Layer 3 of a small transformer language model trained on English Wikipedia (15 layers, counted from 0, width 128).
A neuron's activation on a vector x is GELU(gate . x) times (in . x), where the dot is the dot product.

Input weights of the MLP neurons that the questions are about. A number n stands for (n - 500) times 0.0018.
n3 gate: 554 518 389 302 304 507 354 649 361 555 278 848 388 411 488 604 481 170 575 648 492 397 512 511 474 584 406 545 334 518 307 364 288 463 729 538 347 392 459 291 403 518 312 655 485 500 594 430 309 362 638 579 700 516 474 405 496 632 514 557 453 488 572 330 406 441 588 477 417 670 668 293 588 592 724 540 616 462 485 269 549 272 449 548 574 535 442 567 599 535 478 396 710 413 511 690 339 528 524 485 603 500 387 347 508 702 358 156 474 462 700 654 777 523 529 361 545 431 392 331 558 554 240 578 583 368 282 485
n87 gate: 505 287 487 456 475 397 559 671 151 646 552 531 597 363 653 588 474 287 462 561 479 555 762 433 793 573 465 508 475 760 548 587 299 372 610 592 413 729 363 153 419 468 246 593 296 600 430 587 577 592 434 571 461 630 604 416 451 581 357 390 733 513 725 36 492 277 440 640 462 398 496 374 574 316 732 488 206 543 332 504 828 668 469 821 508 447 476 610 410 609 471 259 409 899 753 418 369 731 478 487 487 529 664 671 441 517 457 415 462 624 545 518 405 436 569 580 425 335 442 297 646 504 569 558 395 331 295 524
n199 gate: 620 505 401 538 354 259 256 621 521 516 454 736 399 724 331 258 723 587 488 487 508 492 655 399 441 356 563 451 325 504 623 479 767 524 526 827 460 353 328 271 519 516 525 527 392 424 471 620 373 663 594 695 670 232 328 644 355 612 398 537 633 341 526 545 665 642 500 455 618 415 452 476 492 437 709 547 333 748 276 692 447 438 559 624 679 487 645 669 149 572 559 268 412 557 622 402 413 243 666 282 262 536 686 537 346 475 331 340 500 426 663 544 500 740 570 596 327 605 488 295 434 694 317 377 391 597 559 531
n235 gate: 504 257 471 507 432 403 538 405 471 665 463 689 390 680 786 583 645 628 472 607 450 453 563 749 280 507 352 425 354 542 486 713 341 448 419 479 563 510 384 580 616 411 511 527 479 489 382 519 551 439 250 548 529 394 426 284 531 496 451 450 540 691 424 375 408 580 446 548 775 328 528 368 569 521 540 421 575 438 620 504 504 562 578 372 409 348 768 307 607 430 417 398 478 629 653 711 358 286 534 482 482 430 479 677 578 592 856 702 507 449 455 362 427 562 486 308 528 688 736 672 634 344 636 647 473 557 401 514
n321 gate: 555 656 632 542 511 433 380 197 522 549 678 447 517 489 512 524 496 395 572 336 403 605 273 468 531 588 549 468 651 461 698 870 420 669 410 618 305 565 602 532 493 503 418 524 795 347 466 559 602 430 425 406 518 469 810 421 517 580 224 439 528 656 481 615 350 334 267 646 659 460 457 500 570 528 294 663 477 562 574 627 372 618 411 424 581 526 271 459 559 526 584 376 660 609 691 458 472 470 197 739 478 567 277 518 698 333 529 281 518 577 569 558 581 353 435 527 496 386 521 558 665 577 422 405 414 403 422 486
n494 gate: 445 851 880 417 446 350 607 558 449 504 714 403 328 545 254 372 525 544 338 663 521 542 423 496 516 496 621 280 606 748 630 726 610 528 406 409 594 595 428 383 707 744 461 401 549 250 662 745 639 586 374 552 521 465 759 231 544 633 521 666 388 586 673 475 294 486 416 459 625 441 323 571 335 589 533 564 373 547 394 462 666 322 483 364 724 513 396 448 617 474 310 425 637 663 396 629 492 474 256 789 647 329 695 550 430 479 644 685 483 796 350 281 216 716 691 461 381 544 623 653 475 437 496 345 592 467 676 552
n3 in: 412 518 504 379 313 791 459 684 512 533 378 557 272 315 500 280 582 396 496 401 450 384 591 584 467 438 596 489 646 425 235 602 508 432 525 390 496 325 475 331 595 574 250 339 352 572 486 387 810 341 476 432 816 361 318 116 426 471 620 427 258 437 561 358 420 401 589 406 481 601 371 374 604 597 448 489 694 328 492 504 488 535 135 629 568 500 467 659 638 755 474 529 587 400 504 270 459 601 287 405 492 459 523 473 687 654 555 376 458 753 630 467 578 520 482 551 549 247 462 482 574 434 476 372 698 427 405 548
n87 in: 599 675 459 495 648 623 505 476 311 769 463 796 574 433 460 609 367 570 338 645 536 327 267 455 352 459 734 396 570 452 658 255 462 756 632 554 327 569 304 215 565 396 346 616 536 629 436 726 655 357 665 735 596 145 567 312 465 596 212 753 571 537 625 104 482 246 391 483 225 564 638 761 456 273 616 379 333 537 408 446 583 486 453 790 416 364 674 823 364 514 417 564 328 418 730 386 413 609 386 522 596 469 545 623 469 691 330 495 361 633 686 704 404 349 746 445 562 159 291 428 775 633 634 482 457 311 449 465
n199 in: 505 329 445 145 338 289 433 376 462 641 586 513 444 385 257 339 322 638 488 794 604 382 431 542 448 411 396 267 361 516 524 457 659 725 536 371 648 361 794 458 301 508 448 731 335 348 332 450 656 383 321 404 402 358 422 483 314 252 359 525 599 577 682 667 711 735 580 541 467 317 360 442 334 472 743 496 566 594 445 487 446 564 461 667 606 418 693 465 540 357 610 448 371 727 375 395 520 87 526 459 411 549 670 627 596 724 496 441 438 551 752 347 712 266 680 401 455 508 183 816 432 644 393 431 424 550 595 464
n235 in: 463 335 639 500 300 526 435 637 457 504 594 749 631 657 542 487 592 552 591 790 134 439 555 572 310 477 449 651 552 607 536 391 556 415 553 410 459 348 426 355 500 551 689 576 616 530 272 620 512 477 742 579 346 431 567 401 639 448 600 318 363 531 387 489 417 526 554 197 519 321 436 466 441 471 581 540 544 542 481 595 475 504 629 396 463 728 617 413 334 732 655 605 531 542 576 673 393 676 703 681 749 504 236 542 436 617 488 531 398 473 400 790 600 504 692 400 215 594 586 457 461 257 698 808 664 398 465 485
n321 in: 211 376 500 524 339 617 472 536 488 460 492 528 373 526 389 284 412 581 519 481 545 587 539 399 522 565 496 414 574 529 731 550 412 474 528 395 559 500 549 576 568 366 457 173 478 374 171 656 534 660 437 319 477 416 645 618 424 712 646 508 64 601 384 526 519 297 709 176 681 459 489 421 409 599 289 634 576 465 465 349 406 711 671 655 467 578 536 492 526 539 397 457 453 583 259 296 555 607 654 481 565 363 264 470 508 345 561 317 590 481 237 541 657 600 633 212 444 496 622 461 515 607 709 581 363 425 259 620
n494 in: 524 205 306 404 578 538 681 348 695 546 469 670 600 410 543 567 311 593 280 419 595 522 374 647 412 399 604 539 394 665 619 500 477 500 336 578 286 450 881 544 525 546 267 471 491 513 751 193 364 505 668 400 800 468 500 853 227 638 761 392 520 388 325 665 448 588 596 431 669 619 470 578 487 378 534 208 482 266 376 596 355 438 531 431 475 693 467 667 689 671 580 347 169 195 478 429 668 249 796 530 575 236 535 596 284 348 606 430 621 513 349 430 522 769 417 627 268 430 316 515 623 588 313 564 404 716 580 441

Each question shows a token from some text and the vector x that enters the MLP there. A number n stands for (n - 500) times 0.0096.

" However": 218 457 606 563 598 431 420 400 425 492 500 507 551 448 390 508 508 494 594 370 493 441 585 451 370 464 561 555 515 522 574 430 408 422 558 546 425 399 381 459 454 486 561 527 463 492 681 446 443 293 498 450 471 490 414 444 515 512 505 581 536 595 571 614 478 362 432 379 459 499 489 601 470 473 605 612 611 549 474 547 421 511 567 403 509 422 503 399 516 461 597 509 470 435 676 490 537 438 427 601 478 506 532 477 443 423 455 564 456 324 480 437 574 480 520 428 461 583 454 411 522 450 579 511 461 389 502 470
Which of these neurons fires most? n494

"no": 405 230 550 485 484 447 410 507 515 492 437 369 591 433 397 412 521 598 592 350 536 469 487 475 483 415 644 438 465 488 489 411 506 525 593 637 532 520 396 466 432 476 600 532 534 574 517 364 501 550 520 453 589 408 452 474 517 464 464 548 585 539 633 559 520 407 533 372 356 478 523 492 543 418 701 554 455 488 505 483 411 457 603 418 495 505 369 419 320 514 591 581 510 625 367 432 526 514 562 498 424 591 510 537 453 383 548 558 358 584 348 452 545 407 481 570 470 464 433 404 628 494 397 448 470 433 508 527
Which neuron fires most, and how strongly? n199, at about 8.1

"R": 409 389 360 518 447 462 461 447 490 434 451 421 500 433 388 324 513 461 510 454 516 531 392 489 422 482 633 649 477 553 414 450 449 489 509 419 592 476 374 468 541 548 510 544 460 546 628 373 423 309 531 369 631 561 497 376 418 387 489 566 499 518 521 456 506 390 503 584 425 468 521 504 602 397 409 457 446 453 428 500 411 479 491 441 553 462 576 561 397 442 565 612 435 518 452 545 515 503 525 518 427 564 414 438 526 692 569 529 510 390 352 407 578 485 545 478 526 410 483 405 570 484 497 467 474 399 546 484
Which of these neurons fires most? n3

" and": 288 417 443 558 517 441 431 296 527 449 509 482 509 338 403 516 546 518 543 521 474 412 453 401 543 432 610 400 501 405 478 516 479 391 492 497 491 477 349 414 460 596 574 578 540 588 695 405 442 166 336 488 356 443 541 415 520 525 538 563 543 514 478 509 413 396 509 577 458 492 460 603 471 555 612 465 532 515 461 438 418 586 560 388 600 435 384 554 495 469 489 604 496 547 485 527 549 468 482 429 455 600 563 449 389 476 492 465 550 415 370 330 461 414 441 570 537 565 501 471 550 449 530 644 495 467 502 509
Which of these neurons fires most? n3

"el": 511 221 428 562 480 388 496 471 542 539 432 467 443 442 397 580 579 523 429 552 645 495 465 541 480 520 538 514 495 453 432 414 504 363 282 460 590 439 377 454 489 487 526 704 528 535 552 428 535 305 528 430 618 470 433 422 500 522 510 534 456 549 551 499 488 387 580 519 435 548 494 449 465 403 396 530 519 466 388 580 376 535 685 455 467 552 344 352 490 452 354 575 435 560 525 529 371 565 526 625 545 563 517 500 460 359 475 535 462 552 329 471 652 467 449 528 457 490 470 480 527 434 479 527 487 533 498 460
Which of these neurons fires most? n235

" was": 431 393 509 520 534 489 458 422 659 490 455 416 551 476 386 552 530 578 530 354 581 592 440 430 528 495 493 558 492 407 447 588 521 444 528 530 504 452 414 414 508 438 566 557 388 526 627 394 374 245 352 435 397 473 488 374 483 442 533 622 475 541 504 555 513 391 467 449 519 570 566 577 448 500 575 496 441 510 460 567 392 483 609 398 481 523 448 590 466 451 533 518 448 523 539 509 611 463 522 560 403 551 511 492 444 473 502 466 494 488 414 376 444 510 482 528 449 553 400 457 403 496 561 606 451 474 520 589
Which neuron fires most, and how strongly? n235, at about 0.39

"n": 463 274 512 555 439 481 488 478 581 482 462 391 605 410 400 430 516 485 592 482 494 445 353 467 579 431 532 407 487 578 390 383 459 388 462 455 508 475 382 488 535 572 510 632 477 521 577 363 488 196 466 399 629 473 485 411 536 521 483 516 369 577 596 545 445 363 597 295 317 482 590 518 406 417 547 515 541 466 463 488 393 536 590 451 420 528 474 578 396 555 512 497 410 506 541 559 524 457 453 572 383 618 533 474 382 528 543 494 554 607 439 512 530 571 451 602 518 442 573 442 432 465 541 496 507 562 525 509
Which of these neurons fires most? n3

" Ro": 481 226 418 511 500 593 489 588 509 473 379 484 491 420 410 297 519 578 566 262 495 478 359 460 488 447 619 556 542 544 528 506 494 433 491 450 397 516 391 471 505 620 465 689 468 536 544 366 510 518 413 441 518 508 425 376 397 364 464 591 448 539 599 515 530 444 497 513 433 471 491 557 496 501 601 509 468 578 488 567 419 513 569 441 509 529 467 339 453 457 469 596 487 426 517 539 642 482 481 524 456 600 504 432 419 527 557 536 615 536 316 432 470 394 608 568 452 372 411 356 595 445 515 463 634 411 570 543
Which of these neurons fires most? n321

"ri": 302 260 443 567 527 560 490 498 538 491 409 388 533 464 409 442 566 562 379 478 538 467 526 430 424 444 582 373 553 462 414 395 500 543 461 455 498 503 360 425 453 509 595 632 431 477 609 333 417 321 466 473 628 431 521 438 506 426 497 546 601 550 672 599 551 379 524 574 471 527 496 642 367 376 578 458 562 465 423 615 405 482 679 446 491 578 553 411 388 411 534 531 383 376 403 563 515 459 576 439 512 552 532 492 506 497 565 501 605 541 393 443 457 411 427 586 379 500 562 420 556 402 527 472 491 476 499 487
Which neuron fires most, and how strongly? n199, at about 1.7

" Di": 492 289 461 518 494 582 467 460 461 538 452 449 498 369 402 440 471 501 509 576 537 578 431 354 537 547 514 687 519 459 510 548 459 596 348 483 416 502 411 403 513 500 490 700 501 596 422 385 448 530 564 512 484 506 426 421 510 494 560 606 412 543 565 543 525 391 560 552 497 520 499 542 511 401 606 571 613 586 474 533 426 576 498 423 482 452 333 397 345 514 654 490 459 491 479 401 557 537 526 510 475 612 461 482 533 559 381 590 425 590 398 423 496 491 606 469 456 507 429 432 502 536 554 453 552 466 645 482
Which neuron fires most, and how strongly? n87, at about 1.7

"a": 540 460 392 558 366 419 409 440 544 519 399 403 537 438 400 459 539 542 475 497 633 464 313 499 466 411 604 476 496 431 488 325 506 480 443 468 483 454 363 417 432 572 629 538 528 491 639 365 506 314 406 434 498 438 487 379 502 459 569 503 601 522 632 510 495 456 459 628 449 508 496 544 397 438 499 464 409 522 423 519 390 521 526 401 608 400 488 498 451 465 644 499 449 494 425 497 565 524 444 571 491 493 476 542 410 555 513 566 600 557 384 353 474 463 457 517 506 614 440 473 523 492 536 473 430 510 541 452
Which of these neurons fires most? n199

" =": 491 381 479 532 544 545 438 439 667 580 539 480 500 367 393 544 534 497 495 523 634 603 542 414 446 521 475 527 518 423 524 516 613 586 551 656 520 491 448 418 596 505 507 475 489 506 543 324 437 409 483 467 547 509 466 398 459 507 579 607 514 487 456 519 418 421 520 527 429 538 507 586 443 452 531 532 524 643 502 483 383 513 653 377 453 468 592 642 476 456 474 510 471 602 594 583 525 522 538 487 407 498 558 427 451 548 453 518 655 513 485 386 487 423 492 397 351 541 502 492 474 348 565 488 495 514 547 546
Which three neurons fire most, strongest first? n199, n3, n321

"ji": 431 352 467 555 601 389 449 551 522 479 379 453 661 389 411 457 538 551 427 476 466 444 514 481 495 397 609 582 454 510 566 518 415 547 425 492 522 587 356 430 532 490 552 619 587 544 728 434 465 466 470 441 648 445 393 400 568 480 470 497 499 523 629 582 516 410 493 601 527 508 495 593 475 344 572 468 541 519 427 454 420 499 588 481 400 426 448 288 426 387 683 501 491 530 464 535 468 439 508 609 530 542 436 584 434 484 501 585 379 562 260 403 564 480 446 444 348 570 518 418 459 521 556 513 536 502 414 594
Which neuron fires most, and how strongly? n235, at about 2

" On": 295 381 479 549 417 511 412 390 495 460 426 450 597 419 400 437 599 457 506 537 417 532 621 468 504 510 554 506 436 485 503 366 406 534 607 475 406 434 351 493 488 553 459 604 536 468 629 412 416 438 402 399 502 515 502 439 388 586 458 619 487 593 499 606 449 439 422 347 496 464 508 455 503 486 586 623 449 543 413 577 463 576 637 371 429 507 456 373 473 463 616 414 462 504 669 582 499 442 556 544 598 573 473 419 431 522 509 599 416 455 396 385 498 498 502 406 385 564 457 380 583 422 578 591 600 430 583 427
Which neuron fires most, and how strongly? n235, at about 10

"li": 568 219 487 530 545 476 423 454 492 512 422 418 450 407 407 368 622 463 430 647 672 522 509 477 411 485 670 491 593 584 444 382 569 551 426 461 548 490 387 449 414 479 523 667 522 476 508 432 455 579 511 414 623 492 430 394 537 508 461 536 650 514 625 656 597 363 526 420 446 471 509 471 401 374 538 533 693 571 579 495 403 476 743 467 566 511 494 442 522 475 564 503 388 494 483 492 545 449 560 417 463 569 510 636 431 441 528 570 616 506 468 493 570 469 465 539 433 514 464 402 478 471 586 461 575 500 489 495
Which neuron fires most, and how strongly? n199, at about 16

" (19": 346 289 455 576 525 508 473 417 634 554 520 453 465 483 424 474 480 567 586 318 502 586 442 521 467 477 598 459 471 434 423 594 364 480 618 583 487 446 377 476 497 502 502 696 507 537 591 291 422 429 601 481 572 429 545 326 468 577 457 623 441 493 593 524 415 367 507 407 407 478 371 522 535 465 548 592 552 699 468 529 417 501 489 457 477 570 468 468 435 422 546 487 387 494 465 424 630 366 415 606 467 592 569 389 399 466 390 493 525 558 460 423 605 369 460 392 536 599 626 444 588 362 465 576 375 470 470 438
The two highest activations, in order: n3, n321

"ing": 331 379 488 563 478 496 563 337 581 553 468 366 496 461 394 393 499 541 479 549 450 470 414 408 533 490 406 490 474 344 391 387 446 324 636 420 496 517 361 477 518 459 515 533 533 471 687 421 462 174 392 395 562 424 473 401 563 401 511 553 493 544 616 544 470 373 517 513 482 529 464 530 426 500 575 550 414 543 480 470 398 502 597 414 475 481 449 439 533 531 541 524 393 554 512 502 453 531 521 502 486 554 593 523 411 483 455 460 502 489 242 344 550 468 498 481 561 542 433 460 555 406 467 612 449 551 547 551
Which of these neurons fires most? n87

"04": 471 267 440 533 583 349 490 580 516 546 435 411 546 434 402 496 419 430 431 559 405 470 565 549 488 440 629 471 420 573 487 504 444 364 492 561 525 490 403 437 483 458 514 600 475 540 659 440 410 290 626 442 621 472 569 455 610 346 464 606 662 450 675 565 411 421 685 348 541 507 436 532 454 411 592 449 335 529 538 591 444 329 577 426 467 454 434 486 535 398 585 507 409 551 490 497 573 479 511 564 468 551 542 540 489 551 568 627 349 463 305 390 528 544 403 389 481 436 627 446 482 478 554 503 496 487 444 520
Which of these neurons fires most? n494

"===": 336 408 498 517 422 498 421 376 610 539 521 437 519 460 391 438 547 418 412 394 543 576 484 463 483 456 492 533 415 656 459 533 540 546 485 601 494 435 461 435 453 547 612 569 502 466 529 402 501 444 485 619 499 548 567 425 443 444 593 649 434 488 432 525 520 399 562 422 533 553 408 599 399 510 395 543 494 540 419 502 373 534 644 411 426 541 446 490 521 438 582 519 435 633 573 552 473 457 575 482 436 497 451 438 521 499 503 491 546 577 410 320 544 404 447 436 587 458 434 491 535 434 531 531 453 526 466 495
Which of these neurons fires most? n321

"ang": 476 273 431 567 502 472 437 585 554 482 350 456 462 421 383 362 467 469 497 457 501 487 235 495 438 487 505 498 517 488 365 411 459 560 466 459 474 577 365 467 565 548 550 466 533 443 556 436 472 591 341 406 616 358 487 425 551 552 485 488 529 556 609 611 461 433 607 503 573 507 446 584 477 397 524 457 566 491 401 529 431 463 673 452 432 439 604 429 447 423 534 565 438 588 478 576 503 481 618 463 560 411 587 553 421 453 467 543 492 508 410 365 555 524 515 538 434 615 482 424 454 460 461 529 468 601 502 463
Which neuron fires most, and how strongly? n199, at about 4.6

"e": 684 408 436 559 470 493 423 370 508 456 426 390 485 467 395 528 555 548 484 581 564 460 509 498 562 461 556 462 489 481 511 361 432 445 441 463 522 543 371 408 547 500 617 575 511 584 596 425 488 105 427 469 587 519 455 379 483 348 570 514 618 499 507 586 464 437 483 500 410 529 536 581 432 520 413 547 452 500 479 601 363 586 561 440 504 484 413 463 487 559 454 459 397 574 467 482 564 557 467 506 539 546 561 604 457 538 415 582 616 574 425 443 425 476 368 523 482 531 486 492 555 502 565 511 502 528 531 468
The two highest activations, in order: n321, n235

" record": 454 358 466 546 507 409 495 409 468 555 477 494 380 512 406 488 541 563 581 328 472 546 474 374 541 477 501 565 584 571 413 491 466 531 406 515 542 500 403 399 503 541 600 716 399 526 576 404 462 252 397 425 407 567 469 410 543 479 549 621 328 489 524 411 413 398 539 604 462 481 464 607 378 380 527 547 408 561 478 538 358 454 546 514 416 599 490 473 450 455 415 387 479 617 507 526 497 491 513 509 478 593 540 592 484 579 487 537 400 487 331 368 548 502 557 528 516 520 409 477 455 543 550 623 446 481 512 658
Which neuron fires most, and how strongly? n87, at about 1.1

" |": 361 455 427 544 410 475 460 289 556 564 500 444 519 434 383 400 461 498 490 559 503 519 516 471 525 487 583 449 551 431 592 546 393 491 354 558 474 494 380 439 515 443 470 497 546 599 669 326 490 338 407 474 405 563 540 397 538 519 574 629 386 482 504 495 456 396 425 558 480 536 441 599 476 488 479 475 477 597 422 506 395 530 546 438 498 449 485 505 498 524 394 462 448 483 540 559 592 526 505 470 487 548 428 516 440 379 500 450 512 551 412 390 551 452 464 514 475 517 442 474 448 437 482 550 442 495 529 507
The two highest activations, in order: n321, n494